Layer 12 of a small transformer language model trained on English Wikipedia (16 layers, counted from 0, width 128).
A neuron's activation on a vector x is GELU(gate . x) times (in . x), where the dot is the dot product.

Input weights of the MLP neurons that the questions are about. A number n stands for n times 0.0037.
n27 gate: 23 -5 67 10 6 10 -43 34 -27 -36 45 -7 41 23 10 13 -9 -32 -18 -53 13 11 -4 -37 83 -30 47 -38 22 17 5 12 -6 -35 13 -19 31 32 -13 2 -6 27 -31 -3 20 -19 28 -14 -13 14 -7 -30 -31 -30 10 62 -19 -9 -25 -55 18 -9 -48 -64 40 -31 12 26 -4 -22 -5 6 -23 -2 12 13 16 23 17 -14 1 -10 16 7 41 2 15 -24 18 20 0 -6 -34 7 -2 -14 -41 -31 48 35 -28 5 -6 -15 30 5 -21 0 17 -33 -9 -17 -34 37 -17 -7 -16 5 18 -36 -10 -13 -40 -26 4 0 -25 -13
n153 gate: 0 36 32 18 -27 24 20 -25 -56 -13 -44 -21 -46 -34 -10 -37 -14 5 5 -16 19 2 -20 4 -5 36 -26 -60 0 2 16 -2 13 6 -4 30 10 9 30 32 46 -20 33 -9 -10 10 18 -37 15 -32 28 -10 17 4 -9 -44 -5 23 -36 0 8 -55 -22 62 2 -38 -18 -23 -14 -58 8 7 -58 -4 10 64 -30 5 3 -17 27 -15 -9 32 33 -66 -20 -6 39 5 23 -5 0 -11 -17 26 -20 8 18 0 26 -3 -4 33 -16 -9 -5 -67 30 32 -3 20 -13 17 -6 -4 -22 -24 15 -19 -7 -43 19 16 32 -9 -43 23
n251 gate: 11 27 7 18 -4 -16 17 -10 14 19 -7 -1 14 4 19 -9 -8 -4 -1 17 -30 -21 -28 18 33 -50 -34 -8 -26 6 5 -18 2 23 -19 -4 31 -7 5 51 6 -57 2 22 -30 -17 -40 -16 17 -19 -13 -1 -10 -4 -16 30 -1 15 2 16 -11 13 -7 -18 5 -44 0 -14 -1 -24 20 -22 41 -1 2 23 -17 8 -31 19 -39 16 41 -19 -16 26 -16 -4 -23 -20 30 -19 33 28 2 -45 -41 -5 16 16 -56 16 22 5 20 20 -18 -28 -14 16 -40 17 13 23 14 -6 -36 15 44 -6 40 12 -31 18 -6 -21 -42 26
n306 gate: -25 2 22 3 63 -5 28 23 -10 1 8 -42 14 26 -25 -1 -43 12 -44 31 8 -19 -17 6 -5 -5 50 -7 20 -12 23 23 -39 -65 -45 30 -33 34 -27 -27 14 4 19 -51 -15 -22 -25 -12 -9 -10 -8 12 -14 15 -5 -45 26 47 54 -41 -4 -9 24 -30 6 -3 12 -32 20 5 23 -15 12 5 37 23 33 8 -19 17 -30 -16 -35 -28 -50 -18 -19 20 -13 -21 18 -5 18 12 -18 23 -9 21 12 21 -1 21 -36 38 33 -45 -14 5 -24 8 -12 -4 8 -44 -14 -25 24 -48 18 -9 -5 -27 2 -8 -33 33 36 15
n358 gate: -6 10 -11 -34 -39 5 0 34 -22 56 -27 -2 -23 -38 16 -16 -20 28 -5 -27 23 0 34 -41 15 27 -47 -18 -9 2 21 -7 23 -24 -7 17 -15 1 -16 29 12 8 -11 -47 -4 -11 11 2 22 37 22 34 -17 -26 -27 23 46 5 -11 -12 -17 -23 16 37 7 -27 -16 -59 1 8 -12 7 -3 8 17 31 18 31 3 6 22 32 19 10 18 13 -14 11 -48 -23 29 59 21 18 59 4 23 -41 -52 -19 9 1 7 3 24 -23 10 -26 -14 -9 1 30 38 18 18 -3 -40 -40 -31 21 40 -6 -28 14 -7 17 38 18
n472 gate: -33 11 2 -1 41 -40 30 -29 20 -15 -9 -15 4 -8 -24 -24 10 -4 -18 33 -20 22 27 -68 27 12 38 10 -42 -29 -9 30 -5 -18 33 -11 -11 -19 6 55 -9 34 -32 0 -31 -32 30 -37 15 18 21 -31 8 -44 10 -6 7 2 -25 28 -26 -20 23 6 25 8 78 -14 -18 -47 23 -11 7 80 4 -11 -3 -40 7 -39 -40 -9 8 24 11 24 5 17 -18 -15 13 -13 11 -18 -3 -12 -9 -86 -15 20 8 48 -8 7 25 -10 -20 27 7 21 20 -20 10 -31 -25 -13 -25 -5 -3 -12 -2 16 14 12 5 -30 -16 -8
n481 gate: 34 9 2 -23 -27 4 -5 -12 78 -42 -57 13 2 24 17 29 -26 -22 24 -2 -13 -2 -13 17 -7 -35 58 -13 24 -62 -15 -5 -8 -26 21 -38 -17 19 48 -41 -9 -8 -5 -27 4 34 -23 -16 29 90 -43 -1 0 0 0 -16 -24 22 12 -11 -16 31 2 -13 29 39 -24 -32 -12 9 23 -25 -12 16 10 46 47 27 56 -32 -21 -1 -42 23 2 9 -27 24 2 -20 -8 -14 -12 6 -33 -2 -1 38 63 -9 5 4 10 27 -20 26 -35 17 12 -5 30 -25 -4 11 29 3 -1 12 8 -7 -5 -2 19 11 13 -7 -23 3
n494 gate: 33 28 0 4 -35 -25 -18 -32 1 -5 11 35 19 3 17 -12 -17 -40 14 -41 -22 -10 37 -1 16 53 -6 -35 -33 6 11 32 46 -11 34 -14 21 46 24 -24 26 -31 28 6 25 4 -5 14 -69 13 11 9 15 16 -24 -38 62 29 -10 -18 -31 -26 -22 12 43 8 -27 17 30 26 3 3 -34 5 13 -19 24 -13 -5 -19 9 -9 6 -38 13 -47 -4 -18 21 -1 -5 36 -5 51 -13 2 -61 9 41 28 10 3 -15 3 -34 -13 -51 41 22 13 -25 -7 27 12 -34 3 -34 25 40 -47 -20 22 -3 28 -33 18 26 35
n27 in: 16 4 -7 24 -5 -13 3 37 20 33 -16 40 1 -18 32 7 -37 30 -71 -18 4 -23 16 -2 18 -22 16 13 -34 18 56 -12 9 -21 58 -16 -4 -21 -4 -27 12 9 -17 -72 -25 -22 9 21 37 29 -36 -7 28 -8 -6 -7 -10 12 -1 -22 1 -43 37 -5 34 -11 4 -2 -15 -16 27 14 -28 20 -21 -1 -24 18 5 -59 4 -14 -12 -15 9 53 -19 35 -51 -4 -4 -13 3 -17 -20 -19 6 19 -6 -42 39 -9 2 -9 28 23 -12 15 17 -4 14 6 -2 -12 12 37 -10 23 37 -6 26 -23 51 -20 4 -1 23 -31
n153 in: -14 89 20 -25 -15 -13 24 -44 6 -36 -1 34 -1 -26 19 17 -2 -9 -41 7 46 9 7 41 12 -3 0 32 -5 13 8 1 8 -2 -2 -33 6 24 -20 39 -34 -7 -41 20 -5 19 10 28 2 -36 30 -15 -6 -7 38 12 4 57 3 10 27 26 27 27 -17 13 15 -32 20 64 -26 35 -14 -8 -18 -19 54 26 -7 7 7 -29 -61 45 -50 9 69 22 3 3 -15 10 -35 26 -2 -10 -1 -35 37 -8 10 -2 -2 30 9 -35 17 -53 -20 -24 21 2 63 -7 51 -31 11 12 -19 -51 -17 -17 -69 24 35 -8 -9 -20
n251 in: -44 50 -27 -23 15 -20 4 28 21 10 -12 -15 -51 37 -36 23 56 -2 -36 52 12 -27 -17 12 27 2 6 27 -27 33 -9 -1 27 -17 -12 -25 -20 14 35 -5 -4 9 37 12 26 14 -7 -18 56 -24 16 32 7 -7 21 -19 16 -7 -29 0 6 -16 -23 -6 -10 -12 -10 34 27 -10 11 2 -1 -13 -21 -2 -16 -3 9 11 23 17 10 -1 -15 7 -2 -4 -38 -34 -17 28 24 7 4 29 -22 7 40 38 -18 -23 -14 -12 -36 34 -46 -18 16 -36 38 55 33 45 25 -20 42 11 4 23 -9 -23 -51 -18 -18 24 1 -18
n306 in: -34 -15 -46 -23 -1 -6 -28 -16 3 -2 11 -23 42 -2 4 3 5 34 -16 15 -8 -10 3 -64 -15 29 13 -16 6 21 -23 -28 36 1 15 -41 -3 36 -51 13 4 -34 11 -14 16 -10 9 27 44 61 -11 -15 -13 42 -15 37 12 -15 7 2 -7 21 22 44 -19 9 24 -4 -17 -12 41 -24 22 -17 -50 0 50 -7 -6 -10 -45 8 76 4 24 -31 21 -6 15 -30 -28 -47 27 -1 1 9 46 15 15 42 33 16 -42 10 27 15 -22 -35 33 -34 -11 43 5 -39 2 13 -29 18 -5 -8 38 12 -22 2 29 9 -6 2
n358 in: 5 3 -1 37 35 30 -14 -13 51 38 1 24 -8 -14 8 -28 6 -5 -2 -9 25 13 59 -19 49 61 -16 26 -53 -20 -19 4 -34 -15 -14 -51 12 7 -31 39 10 -1 28 -27 19 9 -12 -14 43 5 -2 0 -16 9 -2 -17 54 31 10 15 15 4 -8 -5 11 -28 -4 5 -27 -1 17 -9 13 -49 11 1 -55 -16 -24 -21 3 -22 0 -38 13 -30 -34 2 18 -36 59 11 -20 -14 -3 -1 19 -24 -25 18 -4 -22 -16 21 -50 -11 -24 19 4 -8 -46 -11 26 -27 -62 -29 -36 -4 -14 -17 -37 -1 6 18 1 -15 27 -17
n472 in: -16 -10 -52 20 26 -17 -4 -95 14 38 -43 42 -35 27 -2 63 17 -20 2 -11 3 -4 4 3 59 38 -8 29 -7 -1 -17 4 -22 -1 5 19 2 -10 78 32 2 -13 -18 15 10 -49 -17 -9 6 9 -17 4 -12 -25 41 -14 4 -25 -1 -16 48 -23 61 -55 10 -61 3 -5 -16 64 6 61 12 -42 25 -72 27 9 -11 14 23 44 -10 1 -38 -35 -9 44 36 30 -1 2 -20 5 -16 25 44 -6 -8 -11 41 39 6 21 20 25 -27 21 10 -35 8 -19 41 48 -31 -2 -33 21 -2 16 2 60 -8 -12 -30 -9 -36 -1
n481 in: 9 -5 25 11 5 -32 18 -1 19 39 -17 4 53 19 -36 -30 58 51 12 -45 23 -85 41 48 14 18 -51 -7 -41 -30 -11 -14 24 -18 6 -3 -6 -37 58 -29 27 -9 -21 17 11 -44 13 11 -19 20 -8 -29 -2 29 3 35 32 20 0 -25 -19 0 -23 4 39 -3 5 2 -10 -11 3 32 -43 -22 -39 27 -10 -7 59 -36 -50 26 -19 -3 -9 -29 5 -3 4 -26 -23 28 -38 58 14 38 -30 12 -12 16 10 -12 -7 25 55 47 29 -4 -25 43 15 29 -17 -33 27 32 4 -54 42 24 24 39 -31 -6 -86 -2 10 4
n494 in: -25 -1 -37 10 53 -35 -29 -17 -8 22 -16 -25 -34 21 -23 26 15 1 -8 -7 39 -14 -44 -11 -44 3 10 19 -14 -9 21 16 42 12 -45 -41 22 -10 11 -2 -24 -29 -5 -2 -39 -22 34 -32 55 -52 -20 -16 7 22 5 -41 -5 -24 -20 45 -13 4 2 -35 23 -5 -15 -22 28 69 -3 -32 -5 -33 10 -2 -3 57 24 -72 9 -21 -10 5 22 0 35 -20 -58 22 11 38 30 -7 -16 50 -30 7 33 -55 -12 29 31 -25 -21 7 18 -53 21 14 -68 -31 13 -23 12 6 7 2 7 -14 -6 -7 -2 -22 -28 -6 -36 51

Each question shows a token from some text and the vector x that enters the MLP there. A number n stands for n times 0.05.

" In": -11 10 8 2 -16 6 1 31 -21 -17 -19 -2 -8 -3 -2 -27 32 12 -32 -3 11 13 9 -12 45 -25 11 70 3 -25 -33 -8 -24 -4 -2 3 4 8 -7 -24 8 -8 -18 18 3 2 16 12 22 -10 0 3 -13 -22 -22 14 30 -18 2 3 -3 -13 13 -23 8 0 -9 -12 -7 16 -4 0 7 -27 5 12 -10 -3 -22 -1 11 -10 -35 9 3 -28 16 11 -15 17 8 -4 -11 -6 -20 16 17 22 18 44 5 -3 -3 -8 -25 -12 -5 -1 2 -25 -2 38 33 17 -14 9 11 -1 8 -7 -6 11 16 -5 -31 -7 -17 7
The neuron with the highest activation: n481

".": 15 22 -11 -12 6 3 9 -20 -13 9 1 0 -6 13 5 11 -15 36 9 21 -43 2 -1 -11 4 -24 41 50 -20 -14 -11 -14 10 10 -44 1 28 13 -6 8 15 3 3 14 -4 7 -20 3 22 28 -1 2 -47 -6 -2 -35 0 26 -8 -40 -12 -6 16 -13 -13 -5 -19 10 42 16 9 17 -5 19 -2 -3 2 1 9 -3 56 -8 -9 -17 -12 -1 -14 -11 28 74 -18 7 26 14 -4 -14 17 0 -22 -22 4 -14 -1 -18 -19 -14 12 -5 6 -14 11 -13 -5 9 11 11 -5 8 -14 5 1 -12 -39 14 2 11 -6 -2
The neuron with the highest activation: n27

" Mem": 15 20 -40 24 -25 22 24 24 23 -7 23 -21 -29 22 -1 16 45 -7 9 19 0 24 -15 -20 -15 -42 -6 -3 36 -6 -6 -19 30 9 -5 0 -7 -34 -6 -16 20 -5 -12 14 -24 9 -5 16 -11 -11 27 -5 13 9 -4 14 -33 -3 4 -3 4 -12 58 -34 9 2 -17 17 3 -12 9 35 23 -24 -22 -5 -4 -18 14 -7 -18 -13 18 -8 18 27 6 8 -15 -27 -25 -16 -7 -14 -13 48 -5 9 -29 6 -10 -20 -14 0 -20 19 -21 51 38 -2 46 -15 -30 -1 -3 23 3 -6 9 -34 13 -3 9 6 3 6 16 -7
The neuron with the highest activation: n153

" |": -8 25 13 5 9 -29 15 3 -10 1 -3 8 16 5 6 3 26 -24 -13 -5 12 0 -14 -13 4 -21 -2 68 2 15 15 -1 -8 13 -7 2 -1 5 -11 -14 -5 -10 -2 17 14 6 -6 -8 -12 0 13 31 8 -27 -5 -11 -50 11 -28 -33 -1 -10 -4 14 -6 28 18 2 -11 28 -12 13 -5 -8 -2 17 -5 -28 -3 -9 -1 31 8 4 -2 3 13 -6 2 4 -21 -32 3 18 -18 2 -24 13 -25 -2 14 24 4 -29 4 -5 2 -7 10 4 4 16 -29 10 -8 -10 -4 40 9 -20 -10 -15 70 -9 -2 -17 1 -4
Which two neurons fire most, strongest first? n481, n306

"17": 32 20 1 13 -14 -13 -5 4 -5 34 -1 -6 6 27 -12 -24 8 13 -2 8 -13 -7 16 -23 9 -35 15 31 -15 -4 0 20 -3 12 -9 -2 41 6 -31 5 23 5 -1 17 17 -20 -30 4 18 11 -5 17 -6 -26 -14 -5 -41 36 7 -9 -22 -26 5 18 19 24 -62 5 23 7 -8 39 5 7 -17 -8 -3 -17 -2 33 13 4 -4 -4 -41 -4 8 -6 51 61 -3 -7 10 19 -16 18 2 28 -26 9 -21 -46 13 -11 -15 -15 1 4 3 -21 -16 12 -28 -8 4 17 -19 2 3 3 -11 -33 -3 -1 -12 1 -49 8
The most active neuron and its activation: n306, at about 0.12

"ma": 4 -1 -33 36 -10 10 -19 13 -14 -10 -1 18 -32 25 8 -8 30 31 -50 -2 4 -11 -11 2 -29 9 -12 -8 -10 -12 -61 -12 12 20 25 -15 0 -9 -4 -20 -31 -18 -22 -23 -14 5 -17 3 17 -31 12 25 -8 -37 -37 -31 -1 -30 23 -28 -24 12 35 12 -13 10 -21 -11 1 57 -13 36 45 8 -4 -13 5 -9 5 2 -14 -29 -11 25 -7 5 16 -19 -9 3 -14 -33 41 2 -17 27 -18 -15 5 -14 -10 -15 -11 0 -25 0 -16 12 -38 17 12 5 -5 -9 18 -12 -9 16 -10 15 -3 16 -14 2 -6 -5 0 -4
The neuron with the highest activation: n358

" Racing": 17 0 19 -2 -23 -10 12 15 8 10 11 30 25 17 -5 20 21 -15 2 -4 7 15 -18 -33 -7 -56 -19 28 -12 5 9 -25 35 23 5 -6 31 -5 -5 -1 37 -7 -20 14 7 -27 -39 7 2 -44 -19 19 -4 -13 -20 20 1 -28 8 0 19 -14 -25 8 45 1 -4 0 -6 11 -28 27 15 -32 -21 12 -3 -28 1 9 -36 37 37 -11 17 -5 -3 25 20 10 6 -26 11 22 -32 6 16 1 -15 13 24 26 16 -12 0 -15 -25 -16 -3 -29 14 6 -18 13 -8 20 2 -6 6 20 12 -33 7 -15 4 -19 -9 7
The most active neuron and its activation: n27, at about 0.55

"22": 25 1 20 12 5 4 2 -9 21 33 3 5 15 21 -8 6 36 20 -17 14 -25 15 -14 -7 20 -13 30 26 -35 -3 -23 -1 12 40 -7 11 30 13 -22 -9 0 -3 -6 18 21 -40 -6 -6 3 10 7 18 1 2 -4 -1 -30 8 1 -31 -33 -12 1 22 -5 26 -28 6 17 22 21 35 6 -3 -18 -3 -1 -43 -26 34 6 -2 -3 -14 -20 16 8 -7 66 43 12 -8 22 16 -7 34 23 15 -25 12 -7 -71 -7 -31 -9 -21 26 -7 -20 -17 -4 20 -28 -22 -14 -4 -13 31 -7 1 -6 -31 -19 -8 12 0 -26 -13
The three highest activations, in order: n494, n27, n481

" Pos": -17 -52 1 12 -34 21 -23 35 13 -2 -10 -22 -23 -5 18 -30 10 19 2 10 3 -7 -6 -16 19 1 -9 18 38 15 24 -1 -1 27 -8 35 22 -23 5 10 23 -16 -31 41 9 -16 -12 -14 -5 -37 19 24 -18 -9 -9 1 31 -9 -8 -45 -11 -21 2 14 -2 39 27 -26 -24 34 -9 26 10 -49 -19 32 10 12 -41 -16 -20 -2 -10 16 6 15 1 -4 7 10 5 -29 -5 40 17 16 3 0 -11 9 -8 -36 -21 -31 -8 7 0 -6 21 -1 8 5 24 -16 -23 -20 5 20 -11 6 -19 -22 0 4 -31 24 -23 -21
Which two neurons fire most, strongest first? n494, n358

"6": 8 -17 -7 18 -11 -27 -15 -9 18 53 0 -32 0 28 7 -13 6 -7 -23 -13 -14 3 12 0 25 -13 10 29 -26 8 -4 14 2 1 -13 12 25 17 -37 21 27 19 19 9 35 -14 -38 11 6 3 -6 16 -7 -15 -6 -10 -44 25 -18 24 -12 -24 -1 18 16 0 -23 -7 16 16 -14 33 1 17 -9 10 12 -20 -14 17 12 -4 27 13 -37 -12 16 -23 47 6 -24 14 27 22 -18 36 -9 17 -25 -3 -7 -29 16 -13 18 1 26 -1 21 -32 -3 1 -35 -5 -12 13 2 61 2 8 -15 -14 -8 -4 -3 -14 -65 39
The neuron with the highest activation: n251

"J": 0 -15 -34 23 -21 1 -9 1 -4 5 -7 -4 13 60 -35 -32 17 -5 23 34 -11 1 -14 -21 -10 -58 -28 11 0 20 -19 -16 4 -6 7 25 -1 17 -4 -28 13 -19 15 -26 4 23 -10 14 -10 -7 -2 0 -1 -1 -4 12 -12 41 -14 -13 2 -39 31 -5 -9 20 14 -31 15 17 -17 53 24 -46 -9 -10 -3 -21 9 -6 -10 -19 22 -27 -22 9 11 -7 28 9 -11 -48 2 4 -18 -9 36 18 2 -7 -15 -14 26 5 -21 -3 15 23 18 -9 6 -1 -1 -25 -21 -11 16 -19 -27 -35 -4 2 1 -9 0 3 11 -4
The neuron with the highest activation: n306

")": 2 17 17 5 -4 15 9 0 -4 -5 11 -13 -21 3 17 -9 47 -7 -2 15 9 -12 -11 -15 8 -42 -22 63 -12 9 12 -23 -1 7 1 4 39 -16 -44 -26 18 -6 -10 15 5 4 -14 -2 -9 -8 -13 30 2 -40 -27 -11 -20 -12 -11 -5 -14 13 15 14 3 27 1 -2 -12 6 -2 1 -8 -14 -24 6 4 -6 -12 22 16 37 12 22 -3 -18 19 11 15 -24 -13 -34 21 -7 -25 -1 -7 24 -35 0 -6 -1 -3 8 3 11 -17 -10 10 10 10 11 -16 -3 -14 -4 -18 -1 -20 -7 1 -2 25 4 2 -15 -20 -11
The neuron with the highest activation: n251

"2": 19 -3 -16 2 4 -34 -10 -8 2 43 -5 -39 8 25 4 -13 8 6 -6 -23 6 16 12 -1 -14 -27 7 43 -34 -1 5 11 2 7 -8 12 30 2 -24 32 25 10 6 17 4 -16 -39 1 -8 -11 12 15 -6 -20 -21 -18 -17 35 -16 11 -7 -17 1 3 20 0 -30 8 21 27 -3 27 3 21 -2 20 -6 -16 -19 17 24 2 31 -5 -31 -8 3 -21 51 9 -25 26 33 28 -8 50 -7 -6 -30 8 -10 -25 1 -28 6 8 20 -11 5 -20 -13 4 -44 1 -8 10 4 44 0 6 -1 -19 -12 -3 -12 -27 -44 32
The most active neuron and its activation: n494, at about 1.1

"11": 10 -9 8 17 4 1 15 5 9 41 -2 -11 2 4 -17 -15 3 13 -19 14 -25 27 22 0 13 0 16 35 -18 9 -1 10 -4 24 -29 35 14 29 16 11 4 0 9 -4 -12 -19 -16 4 20 -8 9 10 -17 6 -17 11 -12 22 -1 -14 -43 -25 12 -12 23 13 -35 2 30 10 26 26 8 -7 9 -23 17 -41 -3 6 36 -19 -10 0 -31 6 0 -37 22 49 19 -12 40 37 -6 23 3 12 9 -10 -7 -71 -12 -37 -7 -4 10 -7 8 -27 20 12 -4 -14 -3 0 -27 74 -13 -24 25 -19 -8 3 10 25 -30 -2
The neuron with the highest activation: n251

";": -5 20 8 2 4 25 -6 3 -14 -1 5 -21 -21 1 23 -14 17 -11 -11 14 -6 -17 -25 -15 3 -36 7 76 -12 8 29 -5 11 13 -3 4 13 -8 -21 -26 4 -2 1 -1 15 -4 -4 16 18 -4 6 15 -3 -27 -15 -12 -20 -17 -9 -14 -13 -15 0 -8 -1 3 -1 -9 4 13 0 6 -20 -12 -10 -8 0 -7 -19 13 -12 -1 9 14 -8 -1 13 7 -11 -8 -22 -25 18 -3 -33 3 -28 3 -26 -12 -1 -8 12 -15 5 -18 6 -9 6 3 18 6 -36 -8 5 0 -11 23 5 -14 -2 -22 58 -9 -1 -2 -3 6
The neuron with the highest activation: n481

"as": 10 -2 5 15 -23 10 -3 18 -1 -4 0 -9 -21 14 -2 9 5 21 2 -8 3 4 9 5 0 -94 -7 22 -8 17 -26 -21 -4 4 8 7 9 2 -23 -7 2 -1 -8 -17 17 -19 -14 11 4 -36 -20 7 10 6 -22 -36 -45 -21 -24 5 -14 -20 9 10 15 -10 -16 13 0 31 -17 7 18 -37 -17 11 -9 -20 -10 17 -17 15 3 -5 3 2 6 -4 15 -9 -1 -34 33 -8 -35 13 -23 -16 6 8 -13 1 20 -8 6 9 -9 -1 -9 -20 10 1 -4 -3 -5 -5 -1 10 -8 1 -14 8 0 7 19 1 2 7
The most active neuron and its activation: n251, at about 0.91

":": 13 9 -31 6 2 11 -11 3 3 -5 1 0 -15 36 10 25 -1 8 -8 -3 -21 11 1 25 -2 -30 13 38 -23 8 -19 -3 7 32 -10 -4 19 28 27 7 8 -32 -3 1 11 20 -7 -5 31 -15 5 7 -22 11 -19 -10 -3 38 -12 -18 -7 -27 -28 -6 16 7 -17 16 43 8 -13 6 -4 -6 31 -9 0 -8 23 -3 30 6 14 7 20 23 1 -21 27 46 14 18 10 33 -39 -8 16 1 11 -6 30 -50 -8 -35 -27 -10 22 -20 -12 4 46 -44 24 -26 -14 31 29 0 5 -27 -1 -16 -28 -22 -13 15 6 -21
Which two neurons fire most, strongest first? n494, n306

" –": 20 9 4 -1 -11 -10 -1 -5 3 -21 -11 5 4 8 22 4 52 -7 -4 -3 -22 -2 16 -8 9 -27 -25 73 -7 6 14 7 8 24 -11 18 15 8 -11 -9 10 -6 -14 8 8 -20 1 10 17 8 -7 3 -6 -31 -29 -15 -19 4 -41 0 6 -17 1 -14 3 7 7 -13 -12 4 -22 -7 -21 0 24 6 -13 -2 -23 -1 -6 19 4 3 -16 -13 -4 13 -4 4 17 -31 20 10 -17 7 11 26 -10 -18 7 23 26 -23 12 3 -17 -9 18 -1 21 4 -26 -5 -12 1 5 20 -3 9 -6 -11 38 -33 24 -17 -9 10
The most active neuron and its activation: n472, at about 0.33

"iller": 6 15 -44 -9 -17 -3 42 35 -13 5 7 -31 20 6 -51 -19 -14 13 30 -27 -13 6 28 -9 -17 29 2 7 -19 -12 12 -20 10 -8 -13 9 29 4 -11 1 -8 -2 1 0 10 14 -15 -3 -1 -22 -27 23 7 31 -16 18 -44 0 -14 -22 13 -10 -2 -9 0 19 -19 -8 -1 7 24 21 -1 11 -2 -28 -14 -26 -21 6 -12 12 -9 -18 5 -10 -7 -23 22 13 -26 -20 54 -29 -18 30 -2 -14 16 1 -4 -14 -1 -19 -28 6 -49 15 6 -26 26 18 23 11 -14 9 46 -43 -2 -24 -20 -10 7 -6 9 64 28 -2
The neuron with the highest activation: n306

" basic": -16 0 -20 0 -11 1 16 15 -17 19 31 -12 9 18 -2 15 32 11 -53 3 8 21 18 -3 -3 -23 16 44 -6 5 8 -8 16 15 -5 -8 5 -17 -14 19 24 -4 -4 6 -3 -17 10 15 21 -15 14 25 39 -43 -19 13 13 -6 -16 -23 0 -22 24 -13 26 27 -17 -19 -33 29 5 14 11 -17 9 5 34 16 -7 52 -16 -24 -29 -5 28 23 18 24 -20 3 23 -5 -5 7 20 33 16 5 -7 33 1 14 -15 6 22 -6 -16 16 -3 5 7 -5 -15 -13 -8 5 -18 1 -13 18 0 -7 -7 25 -4 -6 -6 -4
Which two neurons fire most, strongest first? n472, n306

"ia": -8 -15 -30 29 -22 15 16 16 -3 -11 -22 9 1 47 -25 -12 17 20 5 7 16 -11 21 -25 -33 11 -4 9 3 -33 -46 -16 29 0 -17 -1 8 -9 21 -17 -34 21 -11 27 -12 -11 -18 -29 -10 -7 -32 11 3 -16 -10 -1 -72 -2 -14 -9 -31 2 3 -25 -5 4 16 -12 10 51 -8 15 14 -15 -5 25 -20 -13 -16 -20 -3 -1 7 -36 27 7 8 -11 19 -6 -46 -34 26 -26 -37 17 -14 -2 48 11 -2 -18 -6 -31 12 0 -24 11 27 -22 -1 19 -27 24 17 6 8 -10 -15 -13 9 -2 14 -3 6 17 -5 5
Which two neurons fire most, strongest first? n153, n481

" Canada": -27 32 0 -14 -12 -28 20 20 -13 7 -15 7 13 7 15 12 28 -33 10 -21 -1 -19 -64 -28 -7 -41 -9 11 7 20 -10 -27 0 10 6 -9 -4 -7 12 18 -19 -29 -22 30 14 -41 1 4 13 -14 -22 49 9 3 0 21 -33 21 -12 -15 -1 -23 -13 5 35 25 -18 -18 -7 39 -13 5 -12 -47 -25 -2 2 -30 -3 31 -22 29 -16 -7 13 8 -2 -10 33 -9 -31 -22 0 20 -27 1 0 -12 -33 11 -29 -4 6 -23 -1 -9 -19 -16 8 -22 -10 1 -18 -11 25 10 -3 -16 1 -26 -6 -15 14 10 -15 23 7 16
The neuron with the highest activation: n251

"en": 30 4 -19 24 -12 -19 6 -7 27 7 0 7 -8 3 4 -10 7 23 -33 4 -26 -1 0 13 -31 -76 3 29 -15 9 -18 -20 1 17 19 6 9 -11 -28 -2 -1 5 8 23 8 -1 -28 24 7 -38 -8 -16 3 -22 -13 -29 -39 9 -33 -20 -38 -4 -17 -23 35 -8 -18 -24 -5 17 15 3 -3 4 -10 -2 -7 -5 -31 1 0 7 18 2 5 19 -3 -14 4 -15 -14 -21 36 -4 -27 15 -3 7 10 25 -14 12 -6 -5 -12 -9 -42 7 -12 3 5 -14 32 -1 -9 -17 -2 5 -16 9 1 -12 16 -10 8 -13 7 -6
The neuron with the highest activation: n251

" to": -20 31 5 12 -12 5 -5 7 -9 7 -2 -5 3 18 -16 -17 10 24 -21 -6 -7 30 21 -10 -4 -23 8 82 12 1 -21 7 -37 2 8 -5 0 -19 -21 9 2 -3 -10 19 19 8 17 14 12 -20 2 4 14 -10 -3 1 27 -18 -23 -2 -24 -19 24 -4 21 -7 0 5 -17 30 20 -24 10 1 -1 -4 -3 5 -1 16 12 -6 -24 11 0 -26 27 -5 4 -38 3 -10 -5 4 -3 31 18 0 -14 16 -9 8 -15 -17 -14 -1 -16 -3 -9 0 1 26 -9 5 -24 5 -9 -2 -7 16 4 15 2 12 -7 -12 -1 12
The neuron with the highest activation: n472

" ;": 0 17 -11 -2 -19 -4 -9 -8 -6 3 -6 3 -32 9 9 -9 33 1 0 15 -7 -30 -23 -24 16 -45 18 44 -19 11 23 -17 -9 28 0 10 26 6 -11 -48 -3 7 -14 -2 28 -7 -6 -8 33 16 2 33 -18 -41 -16 -10 -41 -9 -6 -3 1 -14 -15 -7 22 13 -15 -28 15 8 8 -7 -6 7 -3 -14 7 0 -20 22 -3 -9 20 -8 -6 4 41 -10 9 4 6 -6 -7 -4 -3 25 -18 2 -21 -20 28 -12 -14 -23 7 -31 -18 -1 13 4 24 -11 -8 -21 -3 40 -23 28 9 -23 12 -12 43 -23 -1 8 5 22
The most active neuron and its activation: n358, at about 0.21

",": 2 11 0 19 19 -6 5 23 -20 -1 4 1 2 12 -14 -2 16 -1 -21 2 13 6 15 3 -30 -10 14 75 -29 -29 -1 -8 12 -1 4 15 0 6 -26 -31 24 -11 -2 5 16 -27 24 29 16 9 3 39 -5 6 -18 4 5 -26 -19 -2 -16 -11 -6 -20 4 -15 17 -9 17 -4 -12 9 10 0 12 18 1 -7 -4 46 2 7 -40 7 -8 19 -4 -5 -11 -27 -13 -29 11 10 -27 -5 8 7 20 7 -6 9 -4 -4 13 3 -31 1 8 8 -2 12 -38 -7 -5 -6 -1 -2 -8 5 14 -6 11 9 -8 6 6 20
The neuron with the highest activation: n306

"ec": -5 -59 -29 19 -18 5 21 16 -7 -2 16 7 -7 19 9 -20 -4 33 -14 14 -20 -4 51 -34 -24 -38 -10 5 -34 13 9 -20 -5 16 -35 26 9 23 -22 -24 4 -21 -11 -20 -24 -29 8 4 -8 -7 -9 0 -3 -3 7 -9 22 -10 -12 -23 -29 -31 17 21 38 3 -17 -3 10 26 -22 26 10 15 -12 4 -12 -28 -18 14 7 -16 15 -5 17 1 -16 11 5 -3 -11 -19 30 0 7 11 14 -15 -2 28 -10 20 13 -20 -31 13 -14 16 -32 -11 20 -47 -20 9 -6 -24 -6 33 27 -2 14 -50 26 5 21 21 -6 -27
The neuron with the highest activation: n153

" Her": 4 5 -5 -2 -15 -12 15 9 21 -10 19 -32 33 40 -24 -1 48 -7 0 -18 10 -44 2 -6 -13 -30 -10 -2 -27 -31 4 -38 -7 -15 0 6 0 -24 13 -46 16 -5 -9 19 6 -18 3 50 5 0 -13 -12 8 -3 -1 11 -49 12 -34 -34 -6 -13 46 -18 -21 11 17 -18 -33 -8 26 23 10 -21 11 5 8 -17 -25 -6 -20 14 6 -1 29 11 37 -3 9 -2 -9 -35 -12 -13 -16 35 16 8 -5 -11 10 -11 -11 -24 -22 17 13 3 18 -23 16 -9 -36 -17 -47 -7 13 1 -16 -2 37 -14 0 -5 34 18 -14 12
Which two neurons fire most, strongest first? n481, n27